Layer 4 of a small transformer language model trained on English Wikipedia (11 layers, counted from 0, width 128).
A neuron's activation on a vector x is GELU(weights . x), where the dot is the dot product.

Input weights of the MLP neurons that the questions are about. A number n stands for (n - 500) times 0.00049.
n7: 432,445,627,476,643,431,351,504,572,361,560,279,643,449,454,639,558,801,711,317,496,430,536,365,698,663,477,379,542,452,578,601,295,612,588,401,352,496,538,598,354,531,396,440,636,280,508,539,545,639,678,572,454,548,481,560,349,294,444,319,659,350,327,623,476,651,564,414,488,508,765,399,188,500,334,425,626,617,435,343,641,527,580,452,403,194,450,473,454,865,473,609,461,399,422,625,654,676,319,292,626,312,404,390,451,557,468,504,515,447,592,682,550,526,187,604,408,544,641,602,704,359,352,321,428,648,361,583
n70: 393,702,349,721,476,575,368,492,349,327,484,671,467,686,446,468,611,217,560,739,485,265,690,528,455,560,433,616,453,652,325,433,409,335,663,593,615,357,606,785,480,425,520,538,315,618,410,671,355,638,775,562,339,504,348,541,401,632,654,418,362,491,379,431,584,573,705,629,500,508,669,282,467,568,719,251,649,488,523,434,666,831,547,439,364,215,398,437,481,578,356,558,592,365,381,330,589,526,516,409,586,516,418,504,718,430,416,432,418,434,515,488,239,375,444,447,541,233,418,817,500,556,563,557,624,564,309,593
n75: 356,561,206,774,82,696,612,488,430,542,531,624,397,808,642,475,411,432,414,603,366,639,848,443,540,500,398,543,714,553,646,385,326,538,496,570,705,492,538,326,462,411,315,401,400,509,390,337,518,382,565,500,416,574,521,714,555,482,454,491,276,617,504,692,262,629,681,522,314,496,473,214,601,236,536,529,538,599,542,403,565,450,756,319,358,571,454,189,555,513,341,355,513,637,376,312,400,524,107,320,347,517,627,565,396,496,595,443,542,387,622,538,353,545,689,566,655,451,660,392,766,457,794,414,666,556,775,670
n90: 435,586,285,535,470,310,504,434,452,260,461,462,238,371,720,492,664,454,500,526,727,553,367,673,452,674,387,526,662,472,632,712,496,458,895,699,602,134,186,265,341,563,452,463,331,448,362,275,407,621,487,525,575,336,542,496,597,346,414,421,439,327,526,500,500,599,421,705,466,269,635,420,426,714,443,406,450,700,458,258,379,325,600,565,254,433,568,677,716,508,463,455,534,559,762,323,680,584,693,500,261,457,600,340,705,351,685,512,717,715,524,453,475,573,568,574,671,688,463,795,488,449,518,423,537,500,439,751
n141: 493,350,370,518,560,639,461,343,486,413,504,468,544,500,349,448,696,423,525,652,425,346,368,432,551,567,420,465,338,527,493,433,437,497,534,385,370,381,559,439,705,615,757,554,452,793,576,401,485,547,457,684,386,772,393,493,552,150,537,427,406,780,482,593,770,681,591,548,462,514,653,402,428,546,610,524,528,652,424,414,617,476,573,648,358,555,350,493,559,535,548,531,391,700,682,613,557,546,517,352,283,525,382,497,530,352,528,423,285,267,423,433,562,503,521,684,551,605,521,706,443,338,348,490,582,595,608,263
n149: 180,846,348,361,822,369,663,552,380,540,537,518,684,578,509,402,478,620,757,306,529,727,767,514,514,392,237,514,579,72,450,473,558,620,614,390,388,670,341,439,425,357,551,344,770,426,482,676,664,280,656,395,349,601,258,262,438,416,535,542,758,571,482,614,677,678,546,622,487,695,667,428,574,618,701,418,734,648,800,544,833,474,500,458,421,332,285,491,421,673,333,552,450,253,572,553,727,504,256,436,549,437,438,262,557,403,414,190,628,461,462,442,438,564,360,574,495,366,465,586,401,468,562,522,408,522,500,775
n196: 485,565,487,632,556,396,383,438,492,453,398,373,412,639,410,358,722,453,428,336,533,420,471,390,417,584,690,356,508,500,328,504,441,279,559,330,333,430,638,330,528,587,800,719,577,434,516,316,774,410,703,322,276,488,520,541,279,764,365,347,549,409,548,370,637,523,640,391,449,287,525,746,443,681,181,435,630,468,332,449,534,320,719,422,570,457,402,349,535,948,399,701,528,667,460,568,419,470,409,428,371,476,665,651,735,477,552,568,578,574,511,444,379,621,660,361,615,508,488,528,451,500,369,844,585,456,496,598
n250: 566,368,668,422,421,417,624,223,530,586,548,226,466,284,560,525,453,354,612,511,374,528,391,577,728,673,486,518,620,737,290,453,407,678,436,507,486,675,368,517,379,582,515,664,367,481,450,399,417,290,636,503,432,537,567,434,289,474,587,515,482,459,478,529,635,507,463,375,614,329,715,540,393,383,492,507,585,648,443,323,490,330,404,608,403,542,673,604,511,550,489,336,334,561,374,349,759,493,418,617,609,336,621,739,454,493,493,490,457,451,521,381,447,747,370,496,708,392,482,442,490,373,409,528,623,313,850,555
n271: 761,294,393,570,779,495,217,444,550,529,614,693,485,532,335,653,418,510,471,505,447,615,344,653,680,606,538,587,472,394,510,331,308,533,656,288,326,397,424,580,634,514,689,948,289,177,567,626,359,574,623,636,371,278,438,273,826,710,486,350,644,357,343,598,744,542,360,257,409,612,582,702,460,866,334,640,519,791,448,386,357,372,547,699,480,381,531,486,585,743,509,688,481,442,524,635,177,546,357,380,102,471,252,367,536,779,735,358,533,274,376,635,595,569,432,569,565,226,671,378,348,908,224,570,387,611,436,554
n295: 311,661,553,552,596,443,238,553,397,372,208,333,846,454,431,380,621,529,416,618,550,660,195,683,396,625,471,366,303,444,399,709,434,603,713,521,383,524,368,585,450,413,513,605,488,500,735,441,430,714,636,545,516,321,471,462,761,574,512,682,534,719,432,589,623,626,781,443,512,732,69,137,380,441,792,294,327,525,611,451,504,615,504,311,366,389,281,642,746,426,671,601,307,650,608,518,394,488,372,504,409,382,397,389,522,467,475,417,731,504,512,442,410,635,395,706,547,370,599,631,416,500,434,564,350,487,581,641
n316: 340,660,575,753,445,587,333,538,354,355,504,453,749,431,492,445,622,324,512,476,478,477,265,512,639,484,484,635,322,606,353,539,429,473,512,428,524,473,562,312,582,516,594,370,569,419,687,464,273,613,645,362,352,492,283,633,618,426,508,655,832,419,468,484,564,646,198,434,457,488,563,303,285,652,673,584,543,603,574,562,334,682,450,268,713,201,534,504,345,699,469,527,532,330,571,436,532,675,734,598,256,644,508,478,571,786,508,620,364,423,631,516,376,568,619,727,586,390,644,480,579,774,262,371,385,449,363,561
n328: 618,397,418,719,492,343,475,472,747,528,630,280,487,473,341,213,508,237,729,394,459,807,372,587,310,724,755,312,628,523,324,361,609,504,532,670,504,801,584,445,500,577,559,697,421,508,568,475,564,245,587,452,540,600,352,517,366,517,599,382,776,384,289,483,397,453,264,359,444,438,726,557,445,677,623,461,508,586,524,640,372,568,440,445,280,420,304,317,568,677,623,389,537,394,549,500,269,231,782,527,553,578,641,531,599,448,521,465,500,743,539,716,564,574,410,374,656,386,636,508,375,672,586,457,413,541,258,508
n357: 637,577,515,267,420,466,320,397,418,313,548,489,599,349,443,320,319,489,617,493,352,608,648,533,485,678,673,617,618,500,580,387,619,615,553,463,304,380,317,574,453,677,455,598,680,597,522,609,610,660,441,433,565,511,346,559,460,530,528,609,519,645,544,693,368,546,526,355,403,651,631,496,264,518,322,623,536,442,486,407,687,322,643,294,598,321,368,609,693,378,443,486,409,398,446,683,566,524,514,670,193,449,590,476,523,621,511,531,514,635,524,250,308,503,621,743,474,391,457,467,378,843,473,528,486,307,500,352
n375: 672,484,383,480,449,632,508,438,553,669,398,433,492,301,504,296,618,618,325,257,383,542,678,609,800,401,555,480,527,500,564,342,142,527,383,629,298,485,383,473,406,488,553,703,546,390,328,552,475,484,282,646,711,415,321,702,429,590,504,500,577,450,725,557,572,792,697,554,555,424,289,528,410,544,211,340,605,711,586,313,383,632,360,753,689,632,521,551,601,559,341,635,695,599,658,470,508,504,641,523,504,316,301,466,609,570,612,534,492,744,436,417,434,466,476,398,614,525,313,468,606,277,751,648,396,361,443,383
n417: 492,558,668,668,500,326,442,643,467,544,780,492,491,229,385,637,605,375,304,459,278,597,419,517,466,488,512,394,356,539,455,463,658,335,584,583,276,362,552,377,339,443,408,516,496,596,749,545,543,246,587,528,452,554,660,504,488,677,492,778,442,370,599,575,471,504,214,697,210,541,444,455,471,611,419,818,448,614,388,636,240,428,784,534,479,380,739,305,372,564,548,547,386,358,390,644,537,500,335,660,681,521,838,419,521,388,541,685,424,767,492,341,285,562,590,429,483,693,464,566,418,635,517,262,571,765,525,371
n472: 454,634,530,373,486,308,701,583,447,491,505,524,738,577,972,303,538,603,353,652,321,283,663,563,569,585,505,533,560,572,638,429,181,626,458,635,103,674,654,555,533,514,480,596,482,524,575,438,209,302,321,353,491,780,379,254,547,265,271,250,422,597,438,707,577,394,256,748,439,510,596,491,821,352,776,318,402,581,491,533,748,454,374,359,735,365,359,448,560,537,477,606,619,637,792,546,620,482,467,174,387,123,677,572,470,671,500,397,528,454,635,131,278,752,481,500,588,510,560,476,355,486,270,309,726,495,674,650
n501: 470,360,579,369,532,636,336,723,670,402,512,330,641,453,573,555,563,359,480,429,354,357,694,472,508,524,618,393,748,681,480,413,429,641,326,403,670,807,430,546,441,433,268,680,849,508,449,361,607,415,581,519,601,722,484,419,531,561,431,488,403,599,536,536,440,412,390,164,109,496,580,362,837,524,331,767,601,234,349,539,519,473,352,455,484,578,449,413,469,523,346,642,290,587,402,513,468,411,699,632,671,464,399,511,621,485,492,440,551,469,350,650,682,538,508,394,504,773,442,548,349,373,621,473,573,322,448,589

Each question shows a token from some text and the vector x that enters the MLP there. A number n stands for (n - 500) times 0.014.

"od": 588,510,425,454,659,507,450,331,608,548,452,623,482,353,625,525,422,530,584,512,646,543,447,457,568,280,481,420,505,658,527,377,488,547,415,543,532,475,575,700,572,429,613,469,612,480,617,536,546,601,387,533,502,492,588,447,382,452,656,542,262,561,444,476,484,399,580,597,553,265,331,518,513,467,537,422,572,501,617,641,348,512,357,514,524,513,405,505,433,500,583,474,494,396,564,641,439,538,461,512,514,356,527,459,559,438,449,632,607,263,483,643,643,220,589,353,287,510,560,584,567,460,521,547,426,453,583,495
The most active neuron and its activation: n375, at about 0.2

"e": 557,524,400,484,507,588,503,525,462,485,364,334,505,381,574,521,551,468,650,541,614,584,533,493,522,444,393,437,538,594,542,549,401,663,411,546,477,447,604,657,496,526,595,288,545,531,507,488,476,649,511,285,408,489,617,506,522,514,649,462,344,406,492,522,447,446,376,571,723,599,352,424,434,465,616,457,543,536,629,690,363,438,437,442,515,568,383,560,432,453,570,444,464,381,522,658,577,512,462,648,511,486,485,642,496,419,517,653,516,322,633,598,574,142,660,394,260,520,471,595,440,505,473,509,343,585,426,573
The most active neuron and its activation: n316, at about 0.48

", ": 595,463,430,411,594,565,614,459,477,597,483,518,471,406,553,554,567,464,568,419,696,557,479,573,456,432,385,375,521,632,590,572,405,544,363,400,521,521,573,526,474,556,548,287,433,543,502,584,466,622,482,387,545,546,513,517,509,455,552,631,439,514,327,434,595,376,496,594,634,442,332,551,493,535,497,426,445,525,358,625,649,393,444,493,592,678,410,445,387,603,460,386,502,585,516,642,477,372,608,548,409,482,430,694,543,472,485,855,430,317,616,681,645,227,619,496,440,440,461,551,465,398,495,354,490,491,363,502
The most active neuron and its activation: n141, at about 0.42

"A": 503,469,480,504,517,504,561,306,583,456,554,542,393,367,615,541,493,532,584,566,683,533,612,488,443,383,278,530,484,530,655,518,449,522,484,445,523,340,603,596,485,627,614,407,519,546,525,597,432,603,358,383,510,576,800,481,491,618,496,405,477,527,397,492,664,233,384,654,620,474,336,587,486,469,466,478,458,522,543,636,604,404,454,422,457,585,369,512,464,442,518,406,551,431,555,632,524,348,491,478,463,429,445,631,564,466,433,735,503,273,577,530,512,211,698,402,334,561,487,507,534,587,474,495,470,460,493,579
Which neuron lights up most? n472

"ir": 492,591,412,542,658,568,506,463,561,485,416,514,327,402,548,636,460,472,498,575,694,439,481,460,502,442,431,344,615,784,395,524,542,584,378,501,582,398,597,662,655,469,536,478,513,467,464,436,506,549,510,460,481,362,573,404,492,616,612,569,362,553,292,515,438,380,543,434,580,520,428,501,425,673,505,382,420,656,612,657,422,376,381,519,536,646,430,448,432,546,417,384,399,409,471,605,467,553,639,493,546,405,446,536,532,585,418,705,624,280,540,473,623,188,683,331,349,547,474,545,505,636,442,406,637,499,451,530
The three highest activations, in order: n70, n271, n501

"ur": 574,624,380,400,531,545,425,465,368,611,469,517,459,386,547,490,422,547,551,407,629,546,474,512,465,493,404,301,438,627,442,471,447,482,451,563,508,428,661,756,601,540,581,526,611,439,442,483,551,567,486,388,507,405,577,533,452,653,695,379,396,396,383,550,510,379,560,620,646,399,416,467,411,629,467,457,308,492,474,732,342,343,445,501,577,621,424,432,435,487,511,465,555,460,497,662,400,521,420,634,573,422,504,537,529,452,410,793,513,266,636,488,600,199,639,437,369,609,494,610,466,545,629,528,674,508,509,481
Which two neurons fire most, strongest first? n196, n417

"ul": 613,577,352,352,446,576,458,378,349,471,511,551,511,353,610,469,537,544,514,495,621,636,520,512,430,396,460,452,595,684,652,444,383,516,444,506,568,488,596,686,535,458,588,450,527,578,431,528,512,588,598,437,480,438,723,622,478,576,720,442,252,503,377,521,480,475,418,574,583,547,303,538,496,493,431,474,358,462,541,690,421,380,405,374,498,631,419,487,459,470,430,568,430,570,454,581,514,492,583,616,492,427,394,598,527,495,354,664,561,171,508,600,628,344,593,543,434,555,385,523,485,486,507,589,626,434,510,550
Which two neurons fire most, strongest first? n501, n75

"en": 540,522,364,418,667,547,593,311,599,562,433,540,472,466,637,493,515,501,549,443,638,539,559,474,500,419,427,285,480,779,514,478,536,566,407,465,480,603,468,631,537,450,495,500,405,475,476,600,535,503,371,485,566,385,533,467,535,532,694,451,375,546,419,422,536,222,376,506,697,421,348,654,382,668,502,487,526,509,651,578,425,449,421,503,518,774,538,391,422,646,421,367,466,431,505,617,431,514,397,518,565,474,444,548,559,283,367,688,533,317,573,558,527,320,666,498,534,502,549,575,458,583,462,500,513,570,429,503
The three highest activations, in order: n328, n271, n250

"er": 480,633,433,355,539,449,527,451,495,521,518,526,442,390,568,556,483,566,624,395,588,479,558,619,590,400,446,478,761,584,430,447,442,486,431,584,481,471,576,511,572,544,650,409,519,529,364,466,453,597,446,526,401,521,547,551,514,543,612,385,450,507,552,534,497,252,420,672,700,402,381,514,410,441,491,440,579,576,774,682,492,326,383,571,515,621,433,471,563,519,244,389,429,346,551,656,413,462,473,491,555,420,486,510,463,475,331,667,581,287,684,560,614,382,584,561,357,489,502,478,453,530,472,528,465,600,393,572
Which neuron lights up most? n149

"t": 487,561,427,535,695,456,474,433,517,435,431,460,371,422,566,512,400,425,653,461,633,579,451,546,526,390,483,286,415,704,406,414,509,614,389,468,568,431,617,753,494,472,563,369,503,463,474,508,459,617,427,401,506,433,536,486,474,523,576,571,330,560,419,456,487,477,643,444,659,530,381,525,409,572,615,529,468,622,474,643,379,547,443,529,466,758,412,389,596,434,565,357,457,348,513,655,558,548,480,587,494,562,453,548,546,582,489,585,616,229,563,599,459,112,695,449,362,542,449,538,424,620,486,521,515,547,432,568
Which neuron lights up most? n70

"2 ": 575,499,445,546,533,589,511,515,491,528,439,590,414,421,508,506,564,553,665,483,760,605,490,482,496,406,377,281,418,542,562,528,446,519,384,476,445,562,552,608,511,523,682,435,509,357,482,577,518,492,498,385,503,547,565,512,396,615,595,533,376,491,394,486,572,263,423,515,617,517,387,492,469,539,429,413,426,505,450,629,519,354,378,445,494,522,474,532,397,595,461,543,508,479,535,758,525,369,487,638,482,437,492,744,549,438,387,784,440,363,634,543,569,92,512,524,478,470,612,580,620,519,510,309,568,550,466,409
The three highest activations, in order: n7, n196, n328

"e ": 548,524,334,485,530,408,552,508,442,506,485,494,470,431,636,510,565,357,732,525,644,648,527,492,470,409,372,524,513,478,589,476,426,534,392,388,567,483,695,693,433,582,604,461,521,584,636,473,471,621,468,409,546,454,594,449,442,567,680,526,442,487,391,381,476,349,475,549,551,510,340,442,588,568,449,462,440,408,469,766,510,293,536,463,460,565,483,487,504,603,393,403,555,532,578,681,560,415,484,551,389,430,515,655,572,383,335,675,502,287,563,680,543,163,672,461,514,428,516,519,579,469,492,451,506,493,449,454
The three highest activations, in order: n70, n196, n328

"ers ": 559,490,413,452,578,471,538,474,584,475,420,464,361,442,553,561,610,587,627,356,787,625,525,597,516,235,550,365,523,625,466,499,478,458,484,526,550,375,642,670,738,574,709,403,507,576,509,585,509,621,511,444,535,445,554,544,453,479,661,530,327,486,454,418,433,286,437,476,631,416,349,361,480,533,408,454,557,547,391,608,410,450,530,348,576,615,483,594,444,599,412,471,506,439,566,694,482,492,553,560,454,459,515,617,560,443,385,727,545,373,553,562,509,262,562,467,418,437,487,359,506,569,463,353,376,545,504,459
Which neuron lights up most? n196

"C": 498,518,437,453,505,554,601,393,596,486,537,558,336,415,595,540,483,517,536,480,723,519,439,447,432,355,356,421,493,577,472,412,416,489,463,466,625,400,659,689,574,553,594,452,518,464,548,575,678,586,431,422,501,482,613,647,488,563,593,490,459,551,346,390,643,311,519,508,610,413,356,542,414,442,392,560,410,525,474,610,537,383,379,490,429,496,527,412,455,426,572,488,512,449,578,768,409,347,467,472,403,444,551,564,570,534,413,665,550,323,501,554,500,198,626,489,320,610,479,447,572,667,563,444,507,504,519,668
Which neuron lights up most? n196

"or": 485,525,391,442,652,570,595,345,575,475,472,579,356,385,606,577,461,486,513,545,517,592,469,554,565,406,380,465,579,657,418,450,473,520,411,515,559,421,443,731,584,459,680,410,483,556,465,591,478,511,384,431,461,421,564,602,559,615,601,509,370,383,313,526,426,441,592,488,674,461,371,558,458,610,559,447,378,532,510,582,501,364,318,571,588,608,402,463,496,630,538,504,489,353,549,637,356,457,610,555,512,547,542,458,557,523,416,864,529,225,493,516,633,202,572,303,432,551,499,518,441,630,429,394,530,527,525,552
The most active neuron and its activation: n271, at about 1.1

"on ": 572,474,392,452,602,471,612,331,502,470,546,578,357,363,614,519,589,581,626,392,732,616,392,544,507,314,410,318,498,564,453,488,503,449,462,435,558,418,598,714,639,470,654,431,444,534,497,519,599,571,510,416,572,439,494,465,493,513,641,561,408,531,300,407,491,313,441,470,604,529,361,496,539,560,375,474,393,507,517,729,364,419,464,509,523,567,543,556,431,604,503,572,576,439,503,652,569,449,481,594,373,494,570,628,674,451,467,685,529,223,518,638,524,221,613,404,459,476,525,468,486,568,595,361,523,513,431,487
Which two neurons fire most, strongest first? n271, n196

"ers": 539,548,460,430,598,426,608,492,496,558,478,464,437,369,538,459,520,508,546,470,661,617,478,547,605,422,463,327,512,670,438,471,395,485,547,542,536,479,648,674,614,534,700,391,394,429,455,527,551,619,500,306,521,532,504,584,489,545,795,552,443,523,351,505,523,432,473,477,632,364,358,473,468,404,541,401,546,597,528,729,375,530,471,565,498,558,428,473,467,370,500,515,422,390,528,711,469,655,516,587,588,425,451,552,464,514,399,710,593,267,565,591,480,190,560,406,370,568,495,360,371,588,395,481,297,542,545,544
Which two neurons fire most, strongest first? n316, n295

"|": 634,518,485,559,528,530,660,372,500,426,491,507,490,406,564,508,516,614,508,469,706,513,545,508,672,348,356,473,562,617,545,545,474,498,401,586,623,450,718,573,513,574,463,285,449,511,535,515,554,664,441,491,496,600,646,590,425,498,600,553,359,562,253,509,636,317,526,587,590,351,313,515,493,442,427,478,481,520,476,641,308,545,528,462,444,645,436,519,543,561,560,367,371,495,530,637,546,361,448,511,504,520,401,478,344,469,356,647,533,277,641,511,527,289,627,487,296,496,499,546,538,525,440,375,503,421,431,487
Which neuron lights up most? n141

"4": 608,556,530,451,565,525,612,392,426,554,366,502,377,373,475,455,522,462,583,409,650,609,520,531,557,480,367,414,416,549,649,590,393,576,468,408,524,599,624,683,542,536,539,352,428,469,433,590,580,522,397,382,553,581,458,612,511,565,634,528,415,518,458,435,634,278,424,449,634,524,347,574,467,500,463,450,490,619,454,746,531,410,407,465,508,598,427,451,440,579,455,443,522,398,529,669,509,303,497,542,601,501,495,557,562,573,434,740,425,340,695,628,549,117,622,408,404,505,514,505,398,502,537,386,442,510,392,506
Which neuron lights up most? n328

"al": 634,522,382,510,478,565,571,341,506,383,409,675,374,349,627,558,635,559,572,494,664,673,536,424,455,441,238,506,564,570,512,456,438,499,446,539,586,523,568,465,570,534,430,232,494,549,449,508,533,663,401,439,594,518,601,577,504,433,544,539,305,424,370,584,595,416,407,445,592,269,426,508,416,463,503,381,453,480,559,661,487,397,465,525,543,594,363,424,480,460,458,462,521,467,543,648,615,433,537,514,551,476,517,645,553,502,406,789,515,242,569,439,598,348,636,490,450,570,540,479,470,642,434,539,504,497,483,526
The three highest activations, in order: n90, n75, n141

"Ch": 485,633,481,386,462,474,662,436,485,449,473,549,402,422,601,510,468,541,617,430,709,516,514,399,511,415,402,545,563,559,518,478,451,503,416,498,448,367,655,582,524,593,618,432,515,376,445,573,546,619,301,378,432,503,670,506,545,643,495,436,477,526,378,382,582,436,592,588,619,508,316,505,487,446,482,503,507,497,664,652,561,383,472,405,505,506,470,400,431,589,463,335,514,458,563,703,472,310,428,519,496,312,559,594,518,728,364,718,631,361,510,550,533,328,609,573,342,567,465,503,531,563,504,420,571,533,432,552
Which neuron lights up most? n472

"the ": 498,453,434,412,603,553,600,445,581,450,496,599,533,413,555,545,535,447,672,438,786,540,556,476,486,323,410,381,612,675,539,514,477,543,341,613,481,341,648,505,458,508,557,420,471,607,540,510,485,607,436,380,524,521,596,567,509,436,575,586,474,517,379,477,543,386,453,517,600,462,323,547,521,552,527,411,369,481,582,627,511,309,293,375,511,662,457,510,552,614,547,419,524,518,587,617,592,278,508,549,440,455,548,644,484,577,380,756,612,181,559,435,541,378,556,597,222,515,450,477,443,510,468,350,576,508,468,472
Which neuron lights up most? n472

"t ": 543,463,392,574,579,496,483,544,497,452,496,434,451,345,602,503,496,448,687,307,686,585,475,484,594,428,396,507,499,411,565,433,414,549,384,461,468,399,604,664,495,623,616,458,452,435,535,460,414,525,494,505,501,498,542,390,537,551,657,539,472,484,376,509,483,390,470,533,603,536,259,515,604,585,642,439,636,530,492,658,450,385,448,514,582,635,437,659,695,552,452,365,421,484,530,675,489,368,558,535,385,371,545,607,578,421,420,731,528,255,485,620,526,344,661,530,392,463,572,537,529,520,483,372,536,554,478,482
The most active neuron and its activation: n271, at about 1

"ri": 605,561,497,413,509,547,638,436,461,574,467,618,341,461,510,545,434,544,549,570,672,637,600,526,505,504,316,311,403,648,468,505,451,565,527,493,563,472,572,629,519,472,639,357,553,540,440,487,571,514,543,220,592,459,715,526,611,455,579,504,444,447,381,344,493,256,386,358,666,192,390,468,364,586,420,476,615,429,590,591,510,439,383,390,451,687,372,479,467,624,566,383,453,467,491,623,506,492,444,587,526,525,555,619,420,492,465,622,530,278,464,531,577,210,662,476,568,547,442,514,486,584,538,496,641,507,450,473
Which neuron lights up most? n196

"f": 499,514,385,319,501,576,534,350,454,513,494,578,538,422,647,581,589,574,624,391,656,631,390,365,424,428,339,486,630,659,492,533,489,428,443,518,633,515,615,613,493,479,520,432,499,418,527,579,549,517,341,430,526,421,485,542,446,469,453,556,451,454,548,438,551,389,447,590,624,366,349,495,385,453,516,535,350,529,501,563,524,339,414,500,496,635,500,450,544,633,410,325,516,482,647,712,468,448,572,516,538,505,550,600,576,432,399,748,610,250,499,598,470,339,719,523,363,585,574,441,518,537,501,385,600,538,406,487
Which neuron lights up most? n90

"ic": 537,515,437,550,463,602,483,407,508,527,443,434,374,402,619,488,427,442,489,628,552,600,662,546,522,573,504,390,694,592,594,500,382,503,408,535,712,481,465,521,533,462,646,480,556,465,382,513,538,651,488,384,487,479,635,536,531,518,628,468,446,552,400,513,501,157,442,579,585,486,388,454,524,472,448,526,473,615,507,754,437,239,417,486,486,626,400,513,473,586,422,476,295,380,399,684,420,456,362,649,487,485,478,574,497,488,464,771,491,199,508,641,618,247,569,532,344,526,474,462,560,558,481,452,516,545,457,567
The three highest activations, in order: n75, n501, n271

"T": 553,466,420,499,543,478,595,397,571,539,563,515,391,365,525,501,492,454,649,518,742,584,456,531,552,376,489,444,505,563,461,377,444,555,426,418,492,365,594,738,454,435,622,469,593,478,435,571,519,644,357,433,466,433,678,535,537,476,481,511,481,562,429,462,527,317,570,538,561,534,333,612,433,460,526,518,551,578,604,534,567,441,394,490,423,661,466,441,582,499,466,207,428,534,613,669,439,399,437,608,441,382,530,492,610,527,452,771,518,298,480,503,610,262,561,630,301,626,514,443,552,553,500,413,540,493,390,649
Which neuron lights up most? n271

" ": 565,512,395,522,489,480,544,480,631,531,494,474,405,394,555,615,497,544,633,420,721,507,399,550,548,394,333,296,631,603,495,505,535,575,349,532,560,415,552,608,470,472,646,511,457,512,484,595,545,535,555,505,540,570,540,499,511,564,573,510,422,556,267,456,532,394,505,473,576,400,322,492,429,599,390,418,392,530,544,703,438,377,387,541,506,651,473,530,686,514,389,369,502,446,559,652,497,318,494,502,407,472,437,577,539,465,370,663,548,264,642,631,485,192,601,578,408,478,526,553,620,533,510,338,570,663,465,457
Which two neurons fire most, strongest first? n328, n271

"oc": 578,511,384,444,598,530,555,466,486,481,540,591,470,437,621,519,491,353,603,530,604,593,527,612,497,353,398,314,456,632,490,491,545,467,538,547,566,457,543,446,630,412,559,408,600,528,297,591,523,554,503,543,498,442,612,588,557,559,699,450,479,431,409,420,579,186,541,576,738,464,405,509,502,494,483,436,355,493,561,810,441,397,372,519,445,589,440,406,430,420,403,481,329,453,382,704,424,445,395,547,600,542,494,642,535,375,288,727,559,293,527,561,494,342,600,565,382,516,405,462,494,525,513,431,471,587,577,662
Which neuron lights up most? n70

"ou": 441,419,385,454,689,540,485,445,425,485,398,479,460,382,629,507,528,511,695,487,699,484,510,557,593,357,382,355,537,570,558,556,475,591,394,508,525,481,583,739,625,481,604,372,492,588,415,502,440,508,396,475,571,538,692,574,595,516,521,509,455,397,402,512,561,256,470,414,627,489,396,520,394,563,588,441,538,451,434,808,329,425,349,508,477,641,399,494,486,493,512,465,354,475,468,654,540,460,498,576,565,593,491,581,484,369,386,553,530,306,480,597,633,332,672,280,365,601,353,494,580,510,566,499,606,487,525,411
The most active neuron and its activation: n501, at about 0.6

". ": 475,408,441,557,575,502,463,426,384,568,422,459,629,456,657,588,574,574,614,412,672,602,542,551,615,435,404,581,482,562,583,559,487,577,372,445,529,316,589,422,549,562,740,397,526,543,481,602,422,625,472,445,553,528,633,550,473,548,588,378,403,494,446,472,498,283,355,575,620,388,293,531,420,524,479,517,530,479,545,772,419,454,464,448,469,545,344,481,435,544,445,466,366,534,427,634,522,419,474,645,410,401,469,633,600,350,423,677,582,451,645,629,554,301,532,414,368,480,510,514,616,489,568,408,377,456,447,535
Which neuron lights up most? n316

"H": 585,475,465,493,515,504,603,333,517,513,395,557,438,388,565,561,523,402,611,507,717,612,436,496,568,391,381,421,517,524,574,494,466,530,377,466,581,363,528,743,389,512,603,398,567,479,448,638,427,578,352,368,510,571,700,432,610,527,455,474,513,518,413,474,588,405,482,579,528,444,323,540,419,511,456,455,520,577,552,655,589,309,523,512,470,556,452,448,467,442,464,238,410,524,539,573,448,264,545,668,426,417,525,529,694,600,531,706,546,319,537,528,592,310,591,527,310,690,484,491,561,649,539,444,486,509,423,596
The most active neuron and its activation: n90, at about 0.41

"ate ": 523,518,361,387,577,540,579,346,601,343,592,451,462,375,580,572,509,515,565,307,651,575,542,530,482,313,425,245,549,535,415,469,538,508,457,489,510,296,639,533,408,436,582,387,496,619,588,590,604,548,502,312,542,472,460,436,602,567,555,498,460,542,318,384,518,343,574,510,635,375,407,512,489,620,406,335,387,460,513,740,460,496,419,531,536,684,540,523,634,549,495,433,552,510,573,648,536,395,391,500,476,504,518,554,630,498,423,716,647,213,583,550,467,376,580,492,440,514,534,479,654,483,553,370,552,565,508,481
The most active neuron and its activation: n196, at about 0.35

"in": 721,551,455,457,581,562,610,220,486,572,475,543,358,363,659,483,509,561,519,524,589,620,530,470,410,438,474,365,635,575,470,429,442,535,468,487,610,451,461,634,478,559,638,585,438,361,503,585,525,566,441,358,452,340,551,501,553,663,677,535,423,553,406,446,516,415,469,597,642,474,350,603,473,456,490,452,428,569,469,709,485,378,489,508,518,630,416,498,418,534,476,471,488,345,543,622,475,510,459,585,437,545,508,603,651,465,367,741,517,228,488,516,487,296,713,327,351,477,513,560,418,608,507,434,505,433,547,505
Which neuron lights up most? n271

"2": 610,479,459,522,645,532,581,446,553,574,377,597,422,415,499,471,517,491,640,463,652,599,540,480,550,468,387,321,400,568,628,564,423,604,422,464,433,617,595,626,530,490,499,441,473,354,438,667,585,510,414,377,459,503,557,589,440,615,622,487,314,446,440,426,586,319,470,537,636,609,370,640,521,488,482,427,521,499,534,711,499,451,408,363,501,544,414,464,419,580,529,462,483,404,493,706,454,400,462,584,617,451,479,618,515,422,485,809,384,252,617,639,537,135,555,479,499,448,610,545,477,444,503,383,494,542,436,490
Which neuron lights up most? n328

"201": 682,558,428,472,471,533,608,508,379,581,472,548,420,462,607,518,433,485,500,496,723,549,577,485,500,412,397,420,482,600,555,448,443,531,490,488,633,573,696,794,417,550,447,485,408,396,530,553,618,531,461,409,509,580,533,702,443,566,623,488,335,477,429,463,559,297,425,631,456,393,315,563,385,486,503,453,423,545,484,535,482,408,383,439,480,648,443,459,438,599,508,524,576,484,494,673,582,383,501,563,553,518,470,550,606,460,303,732,440,177,548,605,576,221,673,534,485,469,560,377,493,495,463,418,528,381,419,532
Which two neurons fire most, strongest first? n70, n75

"in ": 518,523,386,487,581,583,585,296,460,463,551,525,383,402,704,511,458,612,607,445,840,625,435,515,482,430,373,416,580,565,563,431,395,490,380,509,561,462,627,508,636,650,530,394,410,471,560,589,484,662,525,397,623,473,585,559,494,504,661,484,434,455,336,537,550,431,345,495,570,417,355,545,523,487,459,432,407,469,436,581,439,285,391,512,524,607,497,643,470,524,476,523,434,514,564,585,573,379,552,548,421,543,557,649,545,474,435,650,538,269,650,432,542,244,574,482,306,487,563,495,538,500,473,358,648,443,481,478
Which neuron lights up most? n90